Layer 9 of a small transformer language model trained on English Wikipedia (14 layers, counted from 0, width 96).
A neuron's activation on a vector x is SiLU(gate . x) times (in . x), where the dot is the dot product.

Input weights of the MLP neurons that the questions are about. A number n stands for (n - 128) times 0.0056.
n22 gate: 123, 191, 87, 186, 172, 93, 64, 75, 153, 169, 141, 164, 156, 127, 42, 146, 106, 76, 60, 180, 197, 90, 84, 98, 107, 129, 128, 53, 131, 116, 88, 159, 98, 148, 146, 95, 96, 127, 138, 153, 106, 103, 164, 119, 78, 106, 25, 98, 149, 143, 114, 92, 85, 148, 131, 129, 127, 71, 133, 122, 139, 97, 125, 75, 149, 118, 127, 121, 103, 146, 129, 145, 138, 153, 164, 149, 151, 122, 103, 132, 108, 126, 125, 144, 141, 174, 197, 139, 167, 93, 129, 206, 191, 162, 183, 159
n57 gate: 54, 126, 91, 147, 115, 136, 149, 123, 129, 110, 119, 151, 142, 152, 99, 152, 106, 48, 193, 218, 126, 73, 95, 212, 166, 193, 154, 138, 144, 167, 166, 76, 95, 106, 147, 125, 160, 99, 143, 127, 129, 168, 96, 97, 188, 189, 155, 173, 122, 76, 178, 162, 140, 122, 122, 163, 88, 114, 37, 66, 196, 118, 65, 125, 24, 153, 143, 94, 125, 60, 93, 88, 112, 139, 147, 154, 123, 110, 148, 90, 139, 106, 118, 143, 175, 74, 155, 139, 168, 166, 159, 136, 78, 152, 153, 128
n93 gate: 112, 106, 177, 96, 103, 167, 95, 140, 131, 132, 128, 138, 119, 154, 226, 90, 119, 150, 114, 133, 111, 170, 156, 134, 119, 117, 142, 115, 181, 172, 91, 131, 168, 132, 148, 79, 151, 126, 131, 111, 140, 178, 145, 122, 104, 124, 150, 84, 160, 113, 97, 84, 97, 100, 128, 113, 145, 113, 155, 133, 50, 159, 161, 90, 107, 121, 116, 156, 50, 146, 110, 76, 132, 105, 154, 149, 123, 104, 77, 108, 109, 87, 183, 123, 98, 187, 144, 110, 143, 129, 143, 169, 124, 134, 130, 156
n244 gate: 183, 31, 135, 151, 76, 106, 127, 145, 129, 153, 141, 135, 150, 92, 138, 104, 64, 131, 151, 94, 107, 80, 142, 137, 118, 119, 76, 177, 88, 115, 165, 29, 148, 140, 176, 141, 126, 135, 158, 97, 146, 88, 168, 136, 109, 77, 141, 158, 108, 139, 110, 108, 154, 115, 140, 205, 148, 104, 150, 196, 135, 148, 137, 156, 153, 86, 169, 109, 183, 175, 75, 128, 82, 154, 155, 166, 181, 120, 94, 156, 153, 115, 87, 209, 180, 125, 113, 46, 133, 124, 126, 147, 173, 109, 235, 94
n307 gate: 118, 139, 87, 213, 112, 135, 141, 101, 143, 171, 126, 155, 195, 88, 112, 114, 122, 145, 163, 87, 140, 112, 144, 200, 124, 172, 194, 140, 94, 117, 172, 82, 190, 142, 241, 121, 135, 166, 128, 108, 109, 110, 118, 84, 84, 151, 159, 176, 110, 192, 71, 112, 159, 114, 56, 61, 104, 129, 212, 73, 163, 154, 153, 92, 110, 142, 119, 139, 178, 79, 146, 75, 51, 104, 113, 54, 84, 153, 76, 84, 105, 55, 103, 134, 128, 129, 82, 161, 190, 143, 138, 129, 209, 90, 170, 166
n315 gate: 140, 123, 158, 132, 123, 145, 139, 139, 184, 97, 189, 140, 110, 66, 219, 114, 146, 127, 133, 80, 161, 114, 140, 132, 155, 150, 177, 129, 134, 136, 129, 102, 230, 128, 104, 129, 167, 151, 161, 108, 55, 118, 46, 96, 65, 219, 94, 182, 160, 147, 134, 108, 94, 146, 70, 83, 150, 134, 149, 61, 115, 174, 177, 26, 118, 134, 165, 188, 99, 161, 110, 172, 89, 250, 216, 138, 84, 115, 100, 143, 147, 89, 187, 92, 94, 155, 46, 192, 142, 60, 67, 149, 193, 124, 166, 178
n22 in: 168, 140, 175, 83, 173, 145, 156, 97, 101, 108, 149, 164, 154, 132, 93, 179, 142, 99, 106, 98, 76, 143, 95, 102, 66, 181, 194, 87, 152, 83, 131, 101, 81, 142, 152, 95, 96, 101, 127, 156, 128, 138, 98, 138, 130, 124, 93, 93, 119, 114, 150, 107, 157, 93, 128, 103, 112, 125, 154, 82, 112, 160, 110, 116, 69, 159, 164, 107, 157, 132, 106, 84, 108, 66, 118, 128, 112, 160, 87, 131, 19, 144, 90, 161, 145, 106, 178, 107, 227, 145, 119, 168, 154, 137, 144, 146
n57 in: 107, 144, 126, 173, 213, 67, 130, 174, 173, 148, 129, 24, 172, 160, 108, 130, 133, 181, 135, 116, 98, 171, 106, 169, 145, 185, 111, 189, 111, 150, 86, 90, 114, 91, 116, 166, 100, 118, 93, 135, 129, 140, 129, 134, 192, 162, 135, 159, 111, 139, 107, 94, 73, 168, 172, 93, 123, 143, 26, 115, 103, 156, 194, 144, 74, 177, 98, 155, 139, 136, 108, 137, 157, 93, 169, 175, 55, 112, 147, 208, 81, 146, 129, 123, 154, 136, 156, 155, 87, 160, 88, 159, 116, 107, 193, 181
n93 in: 114, 116, 173, 136, 166, 126, 101, 97, 138, 104, 77, 147, 111, 115, 121, 80, 123, 131, 97, 108, 74, 127, 168, 108, 103, 127, 128, 35, 136, 153, 144, 127, 157, 66, 133, 79, 155, 89, 134, 110, 119, 165, 147, 199, 130, 96, 154, 158, 159, 197, 126, 118, 130, 119, 159, 116, 157, 142, 124, 131, 134, 147, 106, 137, 133, 114, 135, 129, 108, 71, 108, 125, 102, 121, 174, 130, 181, 125, 156, 167, 121, 130, 169, 130, 123, 119, 163, 115, 129, 135, 170, 124, 132, 119, 126, 136
n244 in: 121, 129, 84, 126, 110, 145, 164, 120, 73, 206, 145, 178, 146, 141, 118, 78, 104, 175, 104, 109, 154, 87, 84, 126, 149, 132, 165, 225, 169, 121, 116, 107, 126, 156, 164, 122, 156, 103, 112, 124, 182, 105, 153, 194, 144, 108, 116, 151, 126, 82, 176, 71, 170, 184, 170, 129, 88, 156, 116, 166, 174, 115, 182, 77, 166, 126, 183, 221, 139, 86, 133, 169, 125, 130, 146, 99, 136, 135, 150, 133, 50, 51, 79, 162, 121, 73, 115, 127, 131, 118, 102, 140, 111, 87, 93, 139
n307 in: 132, 196, 109, 176, 228, 163, 156, 133, 196, 133, 123, 127, 88, 109, 124, 86, 147, 135, 190, 107, 110, 139, 154, 89, 177, 208, 218, 179, 176, 142, 105, 115, 132, 192, 91, 167, 210, 134, 132, 116, 193, 119, 166, 127, 137, 172, 96, 153, 80, 149, 102, 167, 133, 128, 87, 133, 188, 96, 137, 88, 110, 138, 171, 74, 74, 192, 143, 123, 97, 81, 96, 188, 56, 47, 202, 169, 101, 72, 96, 194, 82, 115, 123, 88, 177, 114, 150, 228, 135, 148, 71, 129, 152, 101, 186, 112
n315 in: 162, 76, 113, 146, 197, 149, 115, 103, 136, 85, 91, 129, 129, 76, 138, 82, 175, 178, 218, 224, 156, 143, 131, 144, 105, 126, 65, 146, 142, 126, 117, 51, 99, 158, 91, 192, 104, 172, 76, 81, 66, 128, 33, 189, 129, 207, 205, 137, 136, 60, 103, 112, 147, 153, 86, 146, 129, 155, 125, 174, 211, 113, 131, 139, 89, 125, 227, 139, 133, 135, 113, 112, 129, 116, 58, 96, 97, 141, 154, 172, 140, 120, 107, 129, 158, 136, 183, 210, 219, 154, 148, 171, 187, 75, 73, 127

Each question shows a token from some text and the vector x that enters the MLP there. A number n stands for (n - 128) times 0.04.

"rum": 97, 124, 137, 124, 145, 135, 137, 127, 137, 142, 125, 152, 149, 167, 148, 125, 154, 141, 114, 154, 121, 123, 141, 135, 120, 153, 109, 96, 126, 93, 117, 144, 157, 111, 125, 123, 127, 138, 97, 147, 129, 151, 153, 127, 135, 92, 105, 130, 126, 153, 85, 115, 139, 123, 93, 139, 107, 159, 144, 159, 130, 91, 114, 146, 116, 160, 31, 123, 123, 145, 80, 133, 94, 108, 105, 173, 118, 122, 163, 118, 162, 131, 114, 124, 144, 103, 145, 149, 161, 120, 119, 116, 124, 128, 115, 102
The neuron with the highest activation: n244

"9": 163, 128, 93, 106, 121, 84, 127, 137, 148, 73, 128, 139, 133, 151, 141, 101, 84, 104, 152, 146, 138, 162, 131, 135, 133, 143, 111, 85, 149, 128, 132, 159, 113, 135, 118, 152, 82, 104, 126, 144, 87, 153, 171, 106, 144, 149, 152, 160, 138, 111, 116, 97, 156, 92, 90, 144, 129, 160, 117, 157, 124, 148, 145, 136, 55, 137, 107, 99, 120, 140, 162, 207, 133, 96, 156, 119, 108, 116, 111, 162, 91, 126, 97, 129, 155, 144, 121, 124, 122, 162, 143, 147, 130, 110, 127, 119
The neuron with the highest activation: n57

" ": 139, 105, 130, 101, 147, 107, 111, 135, 140, 126, 115, 155, 146, 134, 98, 122, 121, 109, 142, 183, 123, 154, 101, 128, 117, 138, 118, 69, 147, 128, 129, 155, 119, 139, 131, 141, 125, 187, 141, 213, 104, 160, 148, 133, 93, 118, 152, 181, 163, 124, 102, 141, 113, 102, 123, 138, 148, 144, 76, 139, 169, 139, 131, 112, 137, 148, 111, 113, 121, 104, 117, 111, 132, 149, 121, 132, 129, 97, 140, 141, 91, 119, 76, 118, 120, 179, 131, 149, 142, 124, 115, 96, 138, 122, 85, 117
The neuron with the highest activation: n22

"iz": 99, 134, 98, 123, 145, 127, 148, 139, 117, 107, 78, 81, 136, 106, 146, 138, 121, 122, 131, 151, 152, 142, 109, 105, 174, 169, 76, 108, 146, 134, 110, 159, 121, 125, 138, 128, 160, 148, 116, 137, 83, 153, 149, 142, 120, 51, 128, 159, 128, 108, 98, 161, 113, 128, 148, 129, 144, 118, 122, 122, 143, 136, 106, 139, 116, 144, 111, 120, 155, 141, 156, 108, 95, 135, 135, 143, 133, 154, 103, 128, 140, 91, 124, 140, 178, 144, 148, 114, 90, 72, 123, 214, 116, 147, 116, 137
The neuron with the highest activation: n57

"wa": 149, 165, 125, 116, 124, 112, 167, 100, 146, 131, 128, 102, 131, 135, 177, 113, 107, 134, 166, 98, 119, 158, 95, 94, 173, 127, 134, 135, 101, 128, 77, 115, 140, 157, 138, 142, 136, 103, 135, 140, 93, 108, 140, 107, 171, 74, 125, 123, 105, 130, 109, 103, 126, 144, 118, 70, 102, 149, 139, 130, 191, 147, 140, 139, 119, 140, 96, 158, 144, 105, 146, 154, 124, 121, 107, 164, 61, 122, 82, 161, 172, 95, 105, 139, 156, 140, 142, 115, 113, 103, 106, 128, 107, 112, 96, 145
Which neuron fires most, and how strongly? n307, at about 5.1

" +": 121, 91, 180, 137, 167, 141, 103, 153, 73, 141, 116, 152, 124, 169, 124, 109, 142, 128, 132, 116, 144, 177, 101, 113, 130, 125, 76, 69, 162, 133, 148, 101, 124, 157, 131, 100, 149, 158, 75, 107, 130, 144, 97, 99, 109, 145, 112, 151, 160, 134, 117, 143, 147, 101, 142, 78, 147, 124, 141, 139, 167, 126, 121, 102, 146, 126, 97, 129, 129, 112, 97, 119, 100, 125, 130, 106, 122, 129, 111, 156, 121, 135, 87, 84, 123, 143, 111, 163, 91, 121, 123, 136, 134, 113, 90, 159
The neuron with the highest activation: n315

"ed": 146, 136, 131, 86, 142, 137, 85, 127, 87, 131, 137, 158, 133, 138, 112, 133, 118, 131, 141, 143, 146, 148, 110, 110, 127, 143, 101, 105, 136, 143, 108, 162, 165, 83, 158, 121, 137, 119, 100, 150, 91, 184, 129, 141, 147, 134, 153, 115, 121, 140, 115, 109, 132, 95, 150, 167, 94, 136, 133, 139, 129, 113, 113, 156, 117, 151, 41, 160, 149, 129, 133, 123, 88, 129, 102, 157, 101, 94, 158, 162, 113, 141, 171, 128, 128, 130, 137, 135, 102, 157, 124, 114, 141, 155, 101, 125
Which two neurons fire most, strongest first? n93, n307

"4": 148, 113, 126, 116, 105, 100, 107, 173, 116, 108, 102, 147, 142, 163, 114, 97, 103, 110, 92, 119, 141, 145, 109, 104, 152, 161, 111, 67, 154, 134, 128, 99, 158, 132, 113, 114, 148, 109, 91, 125, 111, 158, 124, 146, 128, 112, 127, 134, 128, 100, 103, 124, 126, 90, 111, 140, 135, 128, 109, 127, 118, 128, 101, 143, 108, 139, 40, 89, 157, 153, 117, 163, 112, 124, 114, 132, 123, 115, 124, 109, 121, 147, 104, 124, 112, 111, 118, 132, 126, 118, 182, 130, 125, 113, 135, 136
The three highest activations, in order: n93, n307, n315

" with": 108, 137, 147, 66, 145, 139, 101, 116, 132, 133, 140, 114, 119, 159, 138, 103, 124, 157, 136, 153, 132, 164, 106, 115, 134, 109, 106, 86, 134, 130, 134, 134, 123, 61, 135, 135, 152, 135, 95, 135, 115, 129, 142, 119, 99, 129, 144, 134, 139, 138, 126, 144, 125, 137, 150, 144, 143, 119, 123, 149, 130, 130, 131, 136, 108, 151, 33, 133, 135, 119, 106, 126, 66, 130, 138, 136, 120, 96, 116, 143, 125, 135, 125, 131, 141, 126, 121, 120, 124, 156, 149, 113, 147, 145, 127, 147
Which two neurons fire most, strongest first? n93, n244

" inform": 151, 144, 114, 109, 173, 135, 115, 107, 117, 101, 123, 122, 125, 158, 131, 118, 127, 194, 101, 137, 125, 121, 151, 108, 158, 145, 103, 72, 129, 102, 127, 137, 112, 114, 151, 101, 151, 114, 103, 161, 108, 142, 139, 109, 171, 104, 134, 126, 114, 140, 80, 144, 135, 89, 132, 80, 112, 153, 111, 145, 166, 123, 108, 121, 116, 168, 63, 126, 116, 152, 117, 130, 103, 122, 159, 103, 155, 123, 140, 141, 114, 158, 121, 144, 139, 146, 153, 123, 115, 113, 85, 122, 151, 132, 93, 105
The three highest activations, in order: n22, n244, n315

" –": 121, 107, 109, 83, 154, 110, 97, 125, 121, 114, 151, 145, 103, 134, 131, 110, 128, 118, 160, 141, 142, 138, 113, 117, 124, 112, 128, 58, 158, 128, 120, 112, 115, 146, 131, 162, 138, 121, 100, 128, 140, 147, 119, 107, 130, 99, 91, 128, 162, 121, 79, 129, 120, 116, 102, 123, 142, 145, 114, 129, 110, 120, 135, 124, 93, 158, 66, 122, 118, 147, 124, 139, 70, 115, 109, 154, 142, 97, 115, 167, 129, 152, 119, 95, 111, 140, 145, 151, 129, 136, 142, 123, 156, 111, 131, 118
The three highest activations, in order: n22, n93, n244

"5": 138, 95, 95, 132, 139, 102, 122, 174, 77, 134, 110, 141, 142, 193, 113, 81, 128, 110, 117, 168, 111, 149, 134, 86, 177, 110, 117, 114, 107, 128, 116, 111, 142, 150, 126, 93, 141, 152, 144, 101, 92, 129, 149, 130, 110, 78, 129, 141, 118, 164, 132, 117, 126, 109, 100, 176, 124, 166, 130, 119, 97, 130, 115, 146, 100, 124, 66, 85, 141, 151, 143, 155, 104, 120, 132, 100, 113, 94, 98, 139, 136, 125, 122, 93, 113, 127, 152, 140, 115, 92, 170, 131, 127, 119, 122, 148
The neuron with the highest activation: n93

"0": 164, 121, 134, 117, 113, 110, 124, 146, 126, 111, 116, 170, 129, 158, 115, 103, 93, 94, 115, 125, 99, 165, 115, 107, 149, 91, 78, 85, 151, 94, 121, 105, 177, 120, 120, 100, 132, 158, 107, 104, 126, 171, 143, 105, 127, 144, 142, 164, 147, 153, 142, 98, 180, 126, 93, 134, 84, 158, 75, 77, 130, 168, 122, 116, 107, 156, 88, 93, 148, 120, 130, 144, 120, 121, 135, 95, 122, 124, 112, 128, 114, 144, 101, 97, 119, 137, 144, 164, 154, 122, 158, 131, 169, 88, 140, 139
The three highest activations, in order: n315, n93, n244

".": 146, 140, 128, 79, 128, 134, 121, 126, 145, 101, 134, 128, 119, 115, 139, 94, 100, 128, 124, 106, 139, 120, 124, 144, 110, 139, 128, 33, 119, 135, 132, 108, 117, 118, 119, 135, 127, 118, 104, 143, 123, 141, 146, 126, 133, 106, 120, 134, 118, 116, 93, 125, 87, 134, 134, 123, 112, 107, 137, 142, 126, 117, 125, 117, 99, 124, 68, 147, 145, 139, 108, 115, 75, 134, 115, 145, 140, 85, 124, 125, 103, 123, 123, 146, 109, 113, 117, 116, 141, 142, 149, 95, 132, 136, 99, 118
Which neuron fires most, and how strongly? n93, at about 3.7

"u": 87, 107, 122, 123, 125, 98, 144, 148, 104, 116, 122, 118, 146, 135, 165, 98, 122, 115, 68, 183, 141, 137, 125, 95, 150, 131, 87, 157, 144, 132, 126, 133, 148, 131, 110, 142, 148, 130, 94, 113, 157, 104, 162, 164, 110, 42, 129, 110, 91, 137, 111, 132, 132, 127, 108, 115, 140, 122, 110, 144, 179, 132, 128, 108, 95, 140, 103, 131, 144, 121, 146, 106, 88, 112, 137, 120, 147, 134, 140, 142, 153, 111, 168, 190, 121, 143, 141, 117, 87, 105, 117, 148, 123, 150, 138, 133
The neuron with the highest activation: n244

" such": 116, 164, 160, 70, 132, 114, 96, 98, 111, 179, 130, 118, 125, 104, 111, 117, 120, 129, 146, 160, 131, 133, 150, 125, 155, 131, 92, 109, 121, 115, 111, 103, 116, 99, 150, 127, 162, 126, 89, 133, 113, 122, 132, 153, 161, 132, 139, 114, 135, 84, 144, 148, 144, 114, 119, 144, 127, 117, 148, 132, 120, 147, 115, 119, 64, 139, 63, 166, 140, 136, 127, 148, 71, 135, 116, 136, 104, 93, 85, 145, 116, 145, 139, 131, 167, 126, 97, 120, 117, 132, 115, 138, 140, 173, 109, 127
Which neuron fires most, and how strongly? n57, at about 1.5

" Ya": 134, 135, 122, 117, 127, 102, 114, 111, 146, 163, 100, 139, 134, 189, 153, 137, 139, 112, 124, 115, 156, 135, 92, 80, 152, 103, 96, 97, 154, 158, 111, 139, 120, 154, 129, 145, 149, 157, 132, 116, 93, 141, 161, 126, 119, 55, 150, 119, 144, 99, 106, 112, 142, 105, 109, 110, 135, 131, 107, 92, 131, 149, 166, 119, 122, 135, 108, 121, 176, 131, 135, 116, 75, 133, 127, 134, 109, 115, 97, 150, 152, 82, 123, 139, 119, 149, 113, 115, 144, 104, 111, 147, 104, 128, 71, 142
The neuron with the highest activation: n57

"\n": 147, 92, 143, 90, 155, 154, 119, 175, 134, 132, 126, 145, 132, 135, 110, 104, 109, 147, 142, 131, 127, 132, 139, 121, 147, 113, 87, 46, 141, 133, 150, 125, 99, 137, 103, 111, 131, 142, 73, 155, 141, 159, 136, 130, 157, 111, 126, 119, 129, 107, 87, 140, 134, 110, 129, 115, 163, 117, 159, 131, 172, 119, 121, 114, 125, 181, 93, 185, 155, 121, 116, 141, 127, 154, 136, 152, 136, 86, 120, 173, 99, 124, 122, 109, 147, 125, 150, 145, 108, 142, 140, 116, 116, 153, 118, 144
The three highest activations, in order: n93, n244, n22

" consider": 116, 166, 106, 110, 167, 121, 166, 78, 118, 126, 127, 118, 168, 180, 125, 101, 127, 166, 103, 144, 141, 139, 145, 119, 126, 124, 107, 86, 128, 100, 107, 131, 155, 94, 140, 115, 142, 132, 90, 148, 127, 101, 146, 131, 165, 117, 132, 138, 106, 110, 94, 113, 173, 111, 123, 116, 81, 160, 156, 158, 151, 126, 89, 117, 124, 139, 52, 119, 125, 160, 109, 132, 110, 147, 130, 147, 119, 96, 141, 123, 136, 127, 136, 140, 152, 127, 138, 124, 108, 102, 82, 107, 131, 147, 120, 142
Which neuron fires most, and how strongly? n315, at about 0.33

"s": 129, 109, 165, 109, 154, 137, 114, 121, 96, 174, 134, 138, 134, 138, 119, 96, 163, 130, 127, 130, 145, 113, 155, 115, 128, 103, 98, 91, 125, 127, 153, 120, 141, 129, 147, 156, 153, 129, 142, 119, 102, 137, 167, 165, 133, 122, 130, 153, 126, 136, 87, 90, 148, 124, 138, 155, 172, 120, 123, 145, 102, 114, 133, 148, 107, 153, 62, 134, 147, 138, 150, 104, 85, 112, 123, 150, 146, 121, 156, 153, 115, 120, 92, 178, 137, 139, 164, 105, 110, 103, 118, 165, 95, 61, 120, 132
The neuron with the highest activation: n244